Layer 4 of a small transformer language model trained on English Wikipedia (9 layers, counted from 0, width 128).
Take only the direct path to the model's output, skipping the later layers: a vector added to the residual stream pushes a token's score in proportion to its dot product with that token's output vector.

Output vectors of the tokens that the questions are about. A number n stands for (n - 500) times 0.0031.
"son": 641 653 342 519 146 272 644 695 313 471 577 430 569 484 368 436 662 453 585 504 541 491 590 722 618 500 534 449 594 721 524 618 386 651 376 362 652 370 414 561 564 618 427 628 662 370 667 473 555 679 424 345 635 366 504 536 640 197 496 479 457 751 596 625 380 473 360 581 512 502 564 733 371 504 280 612 391 816 447 407 701 364 596 362 648 635 400 339 458 627 471 675 266 586 464 532 693 425 621 670 465 516 421 433 514 459 598 440 573 618 317 461 554 211 545 760 364 557 579 703 418 400 568 551 486 614 393 753
" appointed": 533 335 455 484 291 398 360 445 303 522 563 370 463 528 439 405 507 544 409 563 439 163 464 602 559 404 415 479 507 623 308 512 609 593 641 523 402 436 510 497 575 503 278 559 533 503 416 243 476 543 538 543 392 692 697 480 470 376 610 515 628 659 535 415 514 678 528 539 579 506 478 572 453 359 555 263 553 380 497 311 532 193 451 541 443 443 560 423 506 573 598 418 332 434 454 271 699 519 323 310 365 592 384 408 659 594 609 485 440 516 611 253 727 346 441 404 459 566 623 341 534 330 569 488 587 638 394 630
"Spec": 644 293 365 631 342 365 635 301 481 379 340 527 582 581 297 794 398 419 727 522 405 651 553 687 592 281 355 649 635 491 277 473 487 245 580 455 508 481 137 594 444 308 561 654 733 444 387 459 550 255 457 434 397 415 496 708 504 284 356 500 595 308 423 533 580 488 598 586 632 465 455 688 631 630 439 438 565 749 278 435 235 277 624 382 504 625 438 389 429 611 585 354 616 595 504 559 500 561 597 290 288 650 546 538 615 497 758 569 438 366 691 479 405 315 621 484 484 545 607 587 380 449 436 429 371 547 578 372
" took": 558 479 438 389 425 470 531 428 449 512 546 370 377 504 533 530 475 508 464 356 523 293 392 563 484 521 449 408 509 531 570 627 561 435 518 533 451 577 536 516 535 586 419 540 397 492 509 549 539 370 537 509 541 592 567 474 674 325 461 654 400 606 470 600 606 470 421 332 593 497 316 621 594 301 586 249 534 469 546 335 580 307 361 500 631 516 527 383 470 415 548 493 276 495 477 494 615 500 597 457 408 570 467 373 706 615 579 442 371 482 516 459 481 480 489 375 554 559 459 327 522 466 492 519 637 731 370 515
"ople": 557 279 334 538 539 216 589 490 520 648 646 400 504 514 531 398 518 384 288 740 536 516 411 398 407 433 637 376 681 959 518 731 446 495 645 456 169 554 411 343 534 280 544 715 500 479 405 439 581 509 413 435 685 381 481 462 651 325 322 691 492 654 424 286 628 600 286 444 477 489 854 560 391 357 350 148 241 658 345 398 475 456 527 590 439 700 689 461 73 977 648 333 608 406 685 419 362 420 431 371 431 555 512 492 574 726 654 466 529 483 479 509 544 481 680 452 443 608 723 495 465 518 373 275 465 585 509 490
"ody": 594 504 445 312 667 405 542 486 319 648 683 394 574 503 645 438 699 403 471 608 480 314 504 496 800 516 355 318 448 382 517 737 584 419 636 220 523 398 141 647 653 490 422 693 527 778 462 607 660 631 775 421 587 478 412 549 525 500 554 351 465 392 349 236 238 272 684 356 425 483 573 749 507 579 481 471 366 528 472 497 391 363 470 702 509 543 273 521 275 794 383 541 370 507 470 403 654 542 217 464 778 527 682 327 515 486 759 408 418 543 645 354 512 341 617 578 519 211 576 444 363 406 445 337 393 382 459 555
" his": 434 409 531 704 534 433 404 646 283 563 568 519 531 517 507 407 546 570 514 482 351 565 460 696 568 578 420 434 694 531 476 592 666 349 540 374 420 596 541 520 440 399 318 461 594 382 667 429 448 419 571 558 562 648 642 445 493 417 537 632 390 576 486 566 636 564 765 611 515 496 398 678 305 549 419 409 493 378 386 367 571 462 376 663 773 393 371 381 228 616 285 562 337 509 392 441 504 461 390 553 496 508 656 288 646 537 664 343 436 503 610 407 439 606 334 230 500 302 438 647 565 528 409 491 390 243 507 568
"ollowing": 627 482 357 406 556 532 667 631 549 587 246 456 437 522 530 461 400 719 241 344 273 274 410 736 669 371 483 601 379 621 530 463 405 439 704 513 492 738 603 542 649 712 496 703 500 663 515 492 474 349 782 338 283 367 436 453 607 368 588 817 435 405 353 504 687 558 566 539 640 490 561 683 605 354 594 72 291 429 575 507 576 280 487 500 563 383 691 259 277 526 652 608 455 372 647 426 564 587 737 508 334 714 853 310 701 553 587 372 524 399 616 491 445 459 508 437 253 441 573 598 527 570 434 356 587 650 521 623
" footballer": 693 344 480 652 454 387 509 479 363 583 594 591 385 537 373 395 512 626 442 673 364 269 577 361 540 474 511 771 710 851 453 564 422 670 558 416 388 590 426 481 508 532 462 596 364 674 500 466 328 352 580 630 419 695 607 448 527 414 403 553 523 649 503 410 789 719 599 371 578 498 293 714 287 258 274 513 564 616 590 360 475 682 468 418 402 646 420 298 507 484 596 313 267 292 266 625 594 544 380 500 345 649 507 304 579 570 505 290 496 614 547 303 408 488 373 751 477 458 628 641 439 460 476 519 438 631 496 619
" President": 532 474 439 486 572 569 446 589 300 613 440 412 333 536 587 458 475 486 422 694 411 316 399 494 735 347 372 511 648 541 335 487 470 565 634 675 315 584 406 512 465 457 299 469 583 615 466 381 506 518 457 509 425 555 532 316 476 523 575 610 490 601 519 488 625 729 432 642 449 512 513 422 500 469 519 403 428 467 559 307 438 470 336 418 433 611 548 342 467 522 588 443 510 410 287 421 497 565 275 494 363 616 573 415 567 559 482 446 511 486 590 373 542 356 579 429 473 409 432 528 401 491 583 405 479 449 308 703
";": 544 554 471 328 590 429 354 348 601 448 447 342 618 515 585 402 596 436 358 408 467 563 587 597 437 543 494 507 527 406 546 578 385 395 543 345 505 468 411 626 450 486 494 459 394 389 387 272 422 732 562 596 492 705 560 490 602 519 447 443 380 579 557 311 488 511 345 323 524 517 481 384 368 570 591 677 349 509 539 612 436 441 541 609 371 481 525 584 615 619 439 485 599 658 524 514 470 506 594 621 475 420 495 552 503 484 442 456 487 424 380 605 669 551 555 436 468 500 360 313 424 529 453 619 606 403 553 591
"}": 627 536 524 412 307 289 561 370 574 276 417 519 463 520 500 700 413 376 486 365 321 536 626 299 472 490 156 683 436 597 448 572 362 392 652 530 586 744 387 399 583 454 564 581 369 438 485 409 600 477 514 500 616 533 442 509 541 405 263 394 344 428 411 304 577 587 588 461 475 507 661 400 503 413 263 421 568 378 420 391 545 552 633 718 421 516 436 406 525 636 404 528 250 337 436 469 453 450 334 566 508 520 421 413 364 444 639 523 490 484 615 524 656 536 378 497 461 356 398 668 414 619 647 526 597 430 329 413

Output weights of attention head 2. The head adds the sum of these rows, row i times number i of z. A number n stands for (n - 500) times 0.0011.
o0: 490 454 581 478 535 431 473 438 417 667 544 535 444 473 456 356 605 567 427 575 475 474 546 541 533 466 634 479 535 518 474 452 629 541 386 482 505 357 619 463 412 469 537 628 643 531 496 503 587 554 539 506 573 461 609 515 614 551 478 542 523 554 578 402 621 550 542 489 498 521 495 545 490 410 411 500 495 545 520 414 522 560 422 550 480 440 507 504 626 659 542 473 424 534 473 451 408 605 346 516 483 572 357 595 574 426 548 543 458 560 517 580 466 448 507 506 600 523 475 458 562 499 491 643 472 587 471 544
o1: 608 517 508 483 620 465 522 478 391 415 553 542 618 577 510 524 504 614 483 479 554 556 480 575 462 556 516 352 447 495 406 472 432 633 459 434 580 533 545 484 436 554 277 460 430 545 618 418 508 452 541 464 475 358 447 496 531 428 546 521 508 605 517 467 613 500 513 665 562 635 357 575 498 357 427 517 512 482 552 374 632 497 418 461 468 375 443 386 471 690 486 543 465 486 555 572 451 430 534 414 444 515 596 487 625 563 571 533 544 457 644 507 404 456 362 642 452 542 522 501 485 512 502 472 368 562 618 592
o2: 517 572 523 445 505 579 360 567 532 395 521 524 450 947 658 544 444 508 636 554 640 584 503 402 559 540 490 454 590 528 566 509 503 516 714 456 551 557 520 537 522 461 504 437 299 449 365 474 336 497 510 508 537 662 502 353 492 468 494 541 365 659 415 567 588 419 464 467 459 297 552 556 537 564 614 427 524 384 564 622 489 440 523 328 458 559 507 499 291 509 390 480 442 403 368 606 514 462 551 451 561 513 634 488 499 402 301 460 508 512 491 458 429 493 357 477 208 587 563 486 171 492 555 386 476 408 486 542
o3: 284 547 565 423 486 453 445 444 492 486 360 471 615 755 486 661 397 483 528 552 533 457 442 482 435 516 457 549 532 479 393 541 622 349 615 533 584 577 470 608 331 492 533 380 459 543 425 460 503 568 390 555 502 517 441 565 416 524 425 436 456 601 482 425 451 506 459 450 583 404 507 480 504 542 425 433 490 474 447 627 523 563 488 521 431 483 503 616 363 262 585 568 494 530 493 519 481 614 543 489 417 455 561 508 300 747 658 442 482 374 406 450 552 512 567 544 655 513 392 529 596 533 529 461 524 477 378 414
o4: 409 486 554 450 509 417 491 551 628 362 398 498 525 578 624 704 334 417 447 561 349 432 594 499 552 631 358 418 433 442 535 721 476 333 570 620 386 611 489 596 549 460 503 406 490 499 375 476 402 559 491 445 446 481 438 514 428 575 538 338 555 424 441 494 404 384 428 423 430 614 468 573 558 648 482 379 540 448 467 375 435 530 594 607 366 472 486 556 442 375 490 493 585 516 524 534 550 553 517 428 530 353 646 412 317 565 552 569 564 478 437 409 507 565 612 429 457 495 557 475 489 550 626 315 460 495 393 434
o5: 352 572 484 495 533 470 461 416 556 438 462 549 541 590 497 743 544 539 398 436 458 523 437 407 408 494 375 424 472 415 513 639 368 370 622 453 397 591 503 347 441 476 518 494 483 446 497 511 481 537 656 471 458 567 470 537 506 590 556 400 400 542 507 613 566 540 505 342 454 533 443 546 495 628 505 448 540 385 451 441 409 427 523 519 522 544 549 549 448 547 505 518 420 585 445 523 543 671 549 528 567 550 514 506 371 668 534 463 499 461 552 475 472 561 534 521 625 452 501 502 364 558 549 377 586 422 492 553
o6: 663 454 409 475 411 426 339 504 518 287 465 432 556 518 612 541 451 412 604 469 432 453 631 604 581 713 505 455 579 443 493 595 491 625 473 544 510 496 531 443 509 611 445 508 474 611 414 633 324 536 442 378 496 549 619 411 546 448 524 410 393 466 351 467 320 497 611 368 259 549 520 484 463 595 523 656 447 492 596 611 461 496 551 637 411 516 504 536 520 583 231 680 553 504 413 542 411 393 336 595 481 444 591 566 434 481 469 522 452 568 653 619 541 555 574 279 655 446 481 586 626 532 368 538 451 516 502 498
o7: 563 457 466 520 540 488 407 589 529 389 477 499 507 679 610 490 415 470 398 457 544 440 536 423 406 619 546 412 489 497 569 554 416 464 466 535 568 534 387 531 474 455 578 335 525 516 489 548 609 549 459 471 442 613 494 439 573 310 554 491 578 522 332 490 475 512 352 427 475 455 485 435 612 645 542 602 492 502 526 534 431 548 460 576 466 487 548 476 489 567 395 448 510 529 454 520 591 545 407 496 517 471 534 497 375 430 351 505 374 540 502 509 506 488 534 374 426 535 497 470 488 612 508 601 407 494 483 584
o8: 588 589 566 469 453 540 469 519 533 557 417 482 579 421 526 351 493 357 535 479 434 525 372 555 508 631 482 447 464 431 461 534 601 471 285 432 547 526 553 521 454 587 452 345 482 450 488 492 477 438 574 485 535 385 584 440 435 505 514 490 433 532 486 442 460 525 578 533 624 540 479 512 378 452 440 493 408 443 505 416 461 486 459 505 679 510 428 538 515 375 570 604 489 411 434 390 479 579 503 587 390 417 557 500 662 589 465 515 659 450 430 477 672 549 488 496 664 390 417 376 707 483 242 468 435 559 570 577
o9: 318 494 545 421 586 486 492 540 505 502 508 466 522 580 539 662 561 492 425 414 536 505 395 440 471 443 491 544 415 481 631 523 460 413 536 516 413 541 487 512 440 505 496 389 552 521 472 409 627 477 561 489 486 479 482 493 494 556 520 582 511 566 462 517 412 595 492 439 525 440 419 485 505 496 456 396 560 382 395 451 522 476 457 449 485 615 542 432 552 405 521 430 552 558 455 504 451 562 481 570 570 708 574 504 482 607 569 522 472 547 341 459 606 501 558 460 564 526 383 505 534 450 494 518 533 471 600 486
o10: 355 446 501 536 406 511 453 563 392 439 380 449 481 490 458 700 511 303 561 509 602 461 516 447 368 435 346 670 447 488 635 499 422 468 600 498 346 487 396 497 467 490 539 371 442 518 557 463 632 546 590 393 585 462 438 388 467 604 564 499 419 507 495 477 266 527 543 505 610 431 472 389 443 458 482 452 595 490 461 634 465 418 569 510 366 440 540 441 559 536 531 587 381 563 540 390 492 531 407 389 574 577 404 455 731 333 476 483 591 575 454 475 596 482 575 385 682 495 615 474 524 540 698 521 579 508 544 453
o11: 376 500 684 534 456 611 473 568 543 575 466 486 417 722 411 351 410 591 561 557 553 460 522 461 460 617 499 502 441 421 533 438 549 531 529 463 434 500 440 499 457 505 583 406 454 519 437 474 408 405 551 485 508 571 609 322 505 524 485 489 572 600 553 648 503 354 541 580 445 550 509 539 632 540 628 475 523 453 617 527 558 495 510 477 573 488 413 433 542 540 475 429 574 601 429 552 589 509 555 436 422 545 592 488 516 373 559 447 521 458 443 393 543 420 513 410 411 584 617 524 574 517 485 537 570 495 443 535
o12: 534 571 496 638 400 398 694 433 474 574 529 570 526 446 452 372 499 241 707 470 351 408 514 544 607 458 490 524 413 557 534 345 623 494 368 498 513 413 518 443 558 588 803 501 662 517 497 583 526 540 417 492 522 507 583 595 393 338 412 435 473 456 328 424 487 389 484 389 444 349 521 344 547 658 506 473 646 601 520 579 687 474 610 543 590 563 443 538 430 483 497 467 564 604 505 425 513 413 491 560 386 663 394 641 597 566 329 581 550 666 547 464 685 455 518 570 747 527 527 427 451 507 556 434 493 364 394 371
o13: 398 434 433 489 518 416 410 463 497 488 440 464 565 793 577 569 384 383 526 516 555 493 575 490 513 540 447 453 498 493 539 582 512 377 466 456 649 504 540 457 443 623 455 440 529 444 618 507 483 476 538 529 431 547 476 450 564 473 480 616 519 582 327 465 521 447 421 437 543 532 573 461 544 557 570 425 543 417 466 578 560 395 368 421 516 530 550 427 452 448 546 483 483 582 443 484 589 514 471 469 534 592 516 535 520 486 390 586 498 651 406 510 516 548 551 477 403 480 376 395 397 502 629 468 451 468 473 502
o14: 591 599 410 447 430 464 449 484 650 513 393 460 478 223 518 605 488 347 524 423 415 437 653 563 514 480 514 597 372 473 547 554 455 338 521 454 561 450 431 642 605 565 541 628 640 367 602 475 532 509 493 391 447 518 529 617 458 536 489 387 531 496 517 468 380 530 491 440 420 412 539 436 571 705 468 374 492 397 407 501 410 502 678 585 472 563 397 647 352 592 466 515 659 518 565 525 581 569 557 525 403 487 532 651 492 701 514 528 557 346 448 485 434 490 572 508 458 447 523 559 324 628 627 381 470 499 411 352
o15: 382 577 542 520 424 568 500 437 503 437 442 377 518 701 565 541 398 491 522 466 501 492 612 615 410 527 431 627 531 413 471 471 616 449 656 536 494 440 513 664 500 412 340 322 527 496 361 470 471 440 427 524 573 621 387 452 538 390 529 395 400 494 526 560 469 334 531 570 560 539 470 491 570 688 489 494 547 272 470 718 464 576 559 507 352 641 452 464 395 511 369 531 455 550 581 503 493 437 476 493 474 434 513 441 573 624 341 569 602 562 495 504 506 562 442 534 568 483 527 486 509 600 603 494 480 426 625 488
o16: 517 595 626 492 473 490 499 439 592 384 442 566 614 609 515 501 483 589 448 509 447 525 418 498 532 453 420 432 368 472 465 571 447 533 468 452 622 448 494 543 449 472 537 410 554 480 442 404 476 533 558 422 444 464 496 616 394 530 483 485 587 402 408 497 470 396 510 397 465 481 463 525 495 482 501 737 418 531 536 480 429 537 529 484 564 487 374 626 375 511 477 540 601 577 501 495 516 495 574 441 499 499 597 593 412 474 491 552 587 418 530 479 568 453 510 569 535 474 477 514 528 629 437 255 473 532 593 488
o17: 622 600 549 460 521 525 490 510 412 615 485 462 516 233 558 428 525 508 538 544 525 577 575 515 431 469 631 571 479 549 488 708 544 562 431 447 432 467 579 521 482 434 532 595 556 535 530 602 637 440 526 448 473 565 482 501 483 360 433 505 495 399 453 511 447 443 510 533 551 413 563 398 489 555 340 660 488 498 552 577 533 507 453 508 521 487 505 520 553 608 474 468 503 534 574 540 552 529 514 580 374 459 484 497 570 490 472 562 562 414 518 616 568 565 574 499 411 574 569 577 457 463 452 579 460 469 524 494
o18: 344 530 444 478 298 498 603 417 544 533 518 586 552 744 417 465 463 315 488 518 655 577 486 451 325 404 541 482 398 520 670 472 479 442 451 399 538 447 503 545 541 503 833 489 499 439 585 456 619 444 459 482 416 541 446 689 554 643 428 509 553 495 649 412 457 594 409 463 509 385 560 510 397 592 569 592 573 673 616 479 590 546 666 508 564 528 506 645 415 530 466 277 420 635 579 503 489 655 570 474 574 601 503 529 394 662 611 627 470 486 498 525 562 455 625 683 444 584 487 434 458 630 601 325 586 243 334 432
o19: 638 518 482 448 585 524 400 493 492 524 594 549 464 665 524 433 586 640 526 510 464 528 501 545 559 573 584 464 483 535 505 373 491 496 408 411 437 366 612 598 649 418 561 511 551 487 371 585 494 451 524 642 720 556 544 524 614 434 461 665 517 545 543 512 618 520 556 439 439 665 584 476 479 477 486 474 467 471 715 554 617 615 529 582 505 404 478 510 418 511 416 459 431 514 410 464 477 519 425 713 444 461 465 537 482 496 435 529 362 565 517 527 366 599 408 602 462 698 403 561 559 462 503 509 463 453 507 517
o20: 650 603 488 563 595 492 444 498 499 500 569 487 513 240 489 598 552 620 467 531 462 452 578 513 429 463 508 489 507 555 558 548 441 551 615 492 570 528 443 351 514 442 447 610 603 511 608 569 546 591 505 530 542 524 384 499 569 510 489 610 515 454 577 451 596 422 455 598 467 556 427 573 482 578 454 666 479 516 470 478 593 641 523 465 531 502 431 431 488 591 446 461 420 480 582 441 387 562 612 475 497 562 316 570 547 388 458 492 556 545 514 519 520 452 572 589 512 490 589 459 455 543 453 529 452 551 465 502
o21: 544 429 643 463 545 530 464 639 441 526 377 676 549 451 413 523 418 577 365 435 501 491 442 441 547 554 438 312 315 454 442 467 540 455 323 601 483 572 340 408 478 641 408 553 460 564 537 553 601 609 602 255 568 297 640 408 400 659 628 369 498 560 415 527 373 486 584 501 396 580 445 414 437 523 556 484 509 419 368 280 428 454 530 611 527 519 641 446 589 631 502 431 537 399 457 736 455 517 487 481 586 417 476 555 288 561 552 532 512 579 512 444 542 438 553 414 545 527 684 701 499 418 551 583 382 579 419 470
o22: 387 483 607 461 376 493 578 501 427 504 544 359 538 586 513 524 487 576 508 606 664 500 546 444 625 480 389 553 482 565 425 396 632 550 604 493 453 552 562 502 373 329 432 327 503 521 409 586 530 473 610 462 409 574 487 448 307 343 540 499 574 536 411 606 549 570 434 480 478 585 453 473 535 406 546 380 601 524 594 584 489 545 504 461 485 530 456 503 545 556 536 656 508 539 471 514 501 497 500 487 396 518 571 468 516 226 399 497 582 515 573 504 418 458 354 534 752 497 482 431 529 630 555 324 449 673 568 573
o23: 448 427 490 449 519 552 523 497 467 331 290 440 449 495 535 529 434 405 623 527 485 512 463 609 467 320 525 492 570 493 622 497 420 480 561 374 557 389 573 527 555 532 480 413 539 603 451 463 421 505 479 484 543 489 483 613 652 599 491 330 499 500 439 539 403 335 522 535 502 600 563 524 547 625 435 638 484 594 346 423 388 557 486 484 369 507 369 527 338 473 518 414 493 491 535 400 488 541 399 496 513 419 476 419 372 445 498 364 663 572 468 464 447 518 608 450 272 456 602 445 493 581 510 429 447 474 529 590
o24: 629 520 433 503 570 533 457 540 477 396 465 512 436 256 582 659 437 498 390 446 505 502 523 512 416 528 418 464 480 519 536 639 449 467 706 530 478 618 448 599 573 414 421 534 410 440 501 524 506 605 476 497 443 539 425 467 455 488 548 496 533 463 606 508 438 590 587 508 591 436 574 470 464 487 454 525 557 504 520 544 490 487 531 397 442 561 466 506 417 356 450 382 529 390 534 593 468 534 599 455 499 522 479 497 521 490 545 487 497 424 527 535 430 535 555 464 377 482 536 487 234 541 580 656 537 429 458 463
o25: 545 499 521 547 485 500 426 414 485 558 633 484 446 409 437 328 532 421 551 613 481 498 491 455 527 555 496 589 450 483 433 497 564 492 481 578 516 415 382 496 522 423 523 477 482 474 460 475 522 416 480 528 539 494 450 468 541 447 390 403 567 478 551 390 525 603 517 459 516 253 564 474 455 406 463 562 482 484 582 415 434 626 403 457 456 466 511 516 518 533 541 497 511 613 463 419 455 546 563 530 532 481 458 455 569 377 519 461 527 575 455 537 493 389 554 503 598 539 604 464 605 466 426 592 541 442 502 506
o26: 484 534 563 523 629 432 398 549 490 471 461 446 601 752 548 638 420 708 480 528 491 577 500 450 402 433 478 456 534 381 367 487 433 554 482 405 388 477 580 493 636 501 568 480 486 516 469 549 445 455 545 486 589 547 472 488 502 589 606 423 556 487 543 539 548 483 532 351 511 463 499 473 587 638 612 583 623 410 608 543 491 519 425 570 512 635 478 570 499 390 411 571 524 684 432 592 517 569 463 506 541 593 558 483 408 471 466 466 422 527 466 553 450 549 484 460 623 735 512 507 480 664 512 588 551 477 584 419
o27: 612 566 519 550 450 545 540 436 594 481 499 442 545 342 483 491 572 611 470 528 443 550 510 505 496 406 517 479 561 508 601 573 461 536 445 523 467 492 477 460 642 590 612 410 539 512 497 441 464 502 524 534 548 541 513 541 548 534 534 450 517 383 462 425 540 490 513 554 490 614 453 481 520 375 321 640 497 462 562 637 467 595 559 391 512 525 392 478 480 530 533 459 512 460 466 479 444 452 575 648 424 377 446 475 539 413 506 569 592 574 521 495 476 510 422 646 521 487 500 452 483 457 458 526 440 631 532 512
o28: 550 503 584 598 474 478 540 577 467 483 484 558 545 40 552 339 472 523 437 589 346 430 525 458 527 452 524 487 289 476 528 595 469 446 311 476 409 461 439 479 453 448 577 504 601 460 605 469 569 525 586 377 480 416 573 496 404 522 451 477 646 386 509 462 420 539 456 442 444 591 468 496 566 482 459 506 500 520 426 263 535 526 470 514 682 340 317 495 705 584 510 456 497 514 545 512 551 486 536 577 546 481 426 490 545 308 613 498 528 449 337 469 544 444 612 462 535 353 606 483 668 415 443 597 454 635 429 389
o29: 574 606 453 495 408 490 569 388 395 603 597 514 330 401 333 443 480 548 620 547 530 507 640 404 435 423 530 603 456 561 446 532 617 474 514 419 558 426 486 546 489 453 458 548 482 512 656 529 462 507 445 582 562 680 565 556 569 485 413 397 427 652 556 558 509 466 438 439 420 410 508 396 512 607 497 563 653 535 535 617 542 498 640 447 534 539 528 496 519 538 493 398 432 506 506 488 562 571 595 553 319 624 564 625 666 502 531 451 439 484 490 440 617 452 613 532 395 523 509 558 526 486 458 561 423 382 435 440
o30: 428 496 411 534 446 616 384 453 492 452 504 461 532 439 392 580 413 355 499 450 429 561 586 456 514 601 492 580 508 543 576 467 477 521 474 613 496 555 364 449 598 501 572 322 472 598 504 596 654 403 367 514 507 425 465 525 568 488 481 579 496 502 515 422 390 526 587 658 518 814 442 567 445 340 419 493 490 553 404 363 524 542 636 487 448 420 436 345 496 412 516 463 467 522 650 436 391 522 621 643 482 412 572 280 473 669 463 498 462 631 563 508 565 556 523 553 517 532 531 514 650 530 565 485 352 540 430 464
o31: 529 517 525 432 512 491 542 488 531 356 351 456 651 805 557 621 460 393 485 454 505 505 441 460 474 627 500 476 613 414 536 659 392 451 627 512 535 615 550 515 415 604 565 422 423 489 424 563 490 464 496 512 408 537 376 554 425 480 499 375 496 521 452 501 439 441 481 540 506 409 546 476 532 529 477 518 406 551 495 564 448 422 484 484 377 632 505 584 415 390 548 577 516 449 504 511 463 443 632 439 461 433 624 389 268 621 524 429 578 499 482 485 463 457 500 433 256 483 391 440 371 571 538 444 622 506 433 468

Each question shows a token from some text and the vector z that the head gathered there. A number n stands for (n - 500) times 0.005.

",": 495 533 552 483 495 554 550 551 548 494 497 425 530 557 576 428 557 489 530 511 527 488 504 476 550 527 498 457 477 511 446 478
Which of these tokens does it push down most? " footballer"

"b": 534 548 378 499 350 492 514 442 539 504 498 527 390 386 355 364 347 493 380 504 456 631 466 434 508 440 425 459 522 581 475 421
Which of these tokens does it push up most? " footballer"

" −": 532 506 479 467 462 470 481 508 472 498 504 503 514 480 501 503 470 454 568 488 488 529 476 539 530 489 513 469 563 529 471 450
Which of these tokens does it push down most? "ollowing"

" to": 480 367 601 505 420 577 554 478 520 542 503 551 407 438 510 517 505 464 536 441 449 555 460 453 449 548 496 476 443 477 504 548
Which of these tokens does it push up most? ";"

" |": 478 468 595 524 439 541 421 482 469 564 513 439 409 447 511 522 488 492 620 537 449 442 452 486 574 501 511 523 450 537 474 513
Which two tokens does it push up most, strongest first? ";", "ople"

"7": 470 493 585 670 416 557 430 499 493 539 437 456 479 471 497 611 525 470 645 561 467 397 531 457 539 491 448 549 258 607 478 539
Which of these tokens does it push up most? ";"

" 0": 507 479 534 547 476 542 458 479 467 557 498 482 474 471 493 484 478 534 598 563 505 456 502 471 548 517 546 507 504 636 521 472
Which of these tokens does it push up most? " footballer"

"arn": 436 511 453 341 402 623 602 307 577 473 590 577 309 393 347 409 305 581 450 497 451 813 407 556 499 362 346 509 449 555 437 386
Which of these tokens does it push up most? " his"

"48": 521 533 488 451 519 551 597 469 447 574 592 467 427 452 626 469 463 395 487 461 499 582 410 578 583 483 464 464 605 575 459 433
Which two tokens does it push up most, strongest first? "ody", "}"

"C": 520 581 500 536 489 457 432 508 597 495 533 628 591 418 553 519 519 517 410 461 406 570 563 501 544 476 439 451 523 548 475 525
Which of these tokens does it push up most? " appointed"

"uss": 530 551 517 458 408 456 454 440 516 517 528 429 466 446 407 495 471 461 388 440 465 435 558 452 577 485 456 523 451 493 461 464
Which two tokens does it push up most, strongest first? " footballer", " appointed"

" 2018": 497 502 424 442 459 446 467 509 551 486 625 511 532 477 469 407 415 482 406 499 414 654 516 454 520 441 392 519 613 441 526 510
Which of these tokens does it push up most? " appointed"

"ased": 494 510 646 419 527 538 535 485 442 518 523 451 676 529 620 446 597 516 630 454 580 426 448 447 550 482 484 378 491 496 390 447
Which of these tokens does it push up most? "Spec"

" V": 473 513 599 473 472 531 446 462 506 499 457 423 471 460 584 501 497 526 504 554 457 491 508 516 583 487 488 489 461 537 453 509
Which of these tokens does it push down most? " appointed"

"4": 526 570 451 429 462 546 452 429 447 494 556 525 487 493 606 594 475 497 425 459 568 445 427 557 576 469 503 572 565 642 419 464
Which of these tokens does it push down most? " President"

" home": 499 514 517 408 428 484 593 489 420 380 453 473 462 405 420 396 427 441 531 521 526 464 431 506 479 487 417 420 440 568 474 431
Which three tokens does it push up most, strongest first? " footballer", "son", "ople"

" :": 594 408 592 543 417 549 333 464 447 515 719 604 480 528 380 615 345 421 348 455 471 633 578 438 425 433 580 403 447 486 376 388
Which of these tokens does it push up most? " appointed"

"77": 489 565 497 380 456 490 395 416 444 453 487 509 480 492 560 499 465 540 415 477 519 463 421 482 571 452 489 520 516 572 391 513
Which of these tokens does it push down most? "}"

" G": 518 532 510 429 454 461 414 455 506 503 490 453 465 464 525 522 465 492 453 496 438 470 482 546 576 499 462 531 526 496 452 462
Which two tokens does it push up most, strongest first? " footballer", "ollowing"

"ar": 473 484 543 494 531 536 520 494 446 493 530 401 498 491 585 423 491 511 505 452 518 528 480 523 551 492 427 506 517 528 455 503
Which of these tokens does it push up most? "}"

" 10": 489 480 493 504 487 491 538 519 487 480 461 497 525 460 587 460 524 448 626 513 446 575 427 548 498 504 477 482 586 505 458 519
Which of these tokens does it push down most? " footballer"

" One": 482 502 552 489 345 490 500 497 570 512 432 466 538 461 475 450 486 515 428 518 455 440 476 496 497 525 453 502 417 534 504 543
Which of these tokens does it push up most? " footballer"

" B": 485 551 571 373 516 483 501 448 488 467 501 412 419 432 602 426 462 545 407 498 513 508 431 546 618 499 441 486 584 470 452 505
Which of these tokens does it push up most? "ollowing"

"ot": 474 481 542 397 427 508 418 414 460 493 516 339 479 452 631 359 425 583 459 507 529 480 385 520 677 477 422 427 540 540 403 459
Which of these tokens does it push up most? "ople"

".": 457 495 573 561 483 532 453 515 491 520 472 483 431 447 520 516 510 482 580 526 471 490 473 482 575 506 461 535 458 550 490 544
Which two tokens does it push up most, strongest first? ";", "}"

"5": 485 490 522 485 508 537 587 462 477 573 591 512 444 423 611 446 497 399 492 406 469 641 395 574 546 491 487 487 668 563 452 455
Which two tokens does it push up most, strongest first? "ody", "}"

"am": 513 530 488 473 362 425 460 467 496 526 510 483 495 439 388 543 447 465 390 429 440 449 516 440 542 508 489 509 436 517 418 460
Which of these tokens does it push up most? " footballer"

"id": 468 528 606 374 468 513 497 460 466 460 460 426 472 430 608 417 472 492 440 509 466 524 460 516 556 490 499 447 537 448 401 491
Which three tokens does it push up most, strongest first? "ollowing", "ody", "ople"

" location": 491 513 507 488 514 606 563 589 577 519 480 461 487 520 484 467 524 522 580 512 502 444 499 415 549 546 498 471 505 509 529 501
Which three tokens does it push up most, strongest first? ";", "}", " took"

"83": 510 509 516 406 539 510 477 495 478 470 491 436 497 462 631 509 472 437 470 463 484 592 410 606 578 471 506 434 563 475 385 444
Which of these tokens does it push down most? " footballer"

" ": 448 484 517 473 567 477 522 532 515 422 446 490 467 466 615 499 544 542 607 449 483 560 437 582 566 504 469 519 609 466 504 581
Which of these tokens does it push down most? " footballer"

"06": 519 501 462 510 457 500 466 518 504 505 504 475 429 483 493 481 502 481 545 457 453 517 480 481 534 516 514 509 566 517 439 453
Which of these tokens does it push up most? " appointed"

"\n": 469 527 541 353 535 487 491 487 474 438 498 451 443 417 549 421 459 490 401 434 477 584 475 515 570 464 447 455 571 414 424 515
Which three tokens does it push up most, strongest first? "ollowing", "ody", " President"

"14": 547 524 458 558 501 576 470 476 431 563 570 508 493 462 599 633 491 420 587 437 535 525 441 603 570 486 503 560 542 642 490 426
Which two tokens does it push up most, strongest first? "Spec", "}"

"one": 555 509 483 506 453 485 420 430 449 538 520 525 585 462 437 422 445 560 474 537 538 463 474 420 555 506 529 506 520 638 514 459
Which of these tokens does it push up most? " footballer"

"i": 594 484 347 442 403 472 590 392 524 467 480 389 511 473 329 554 493 426 269 479 513 283 670 492 500 526 396 574 525 571 452 420
Which of these tokens does it push up most? " footballer"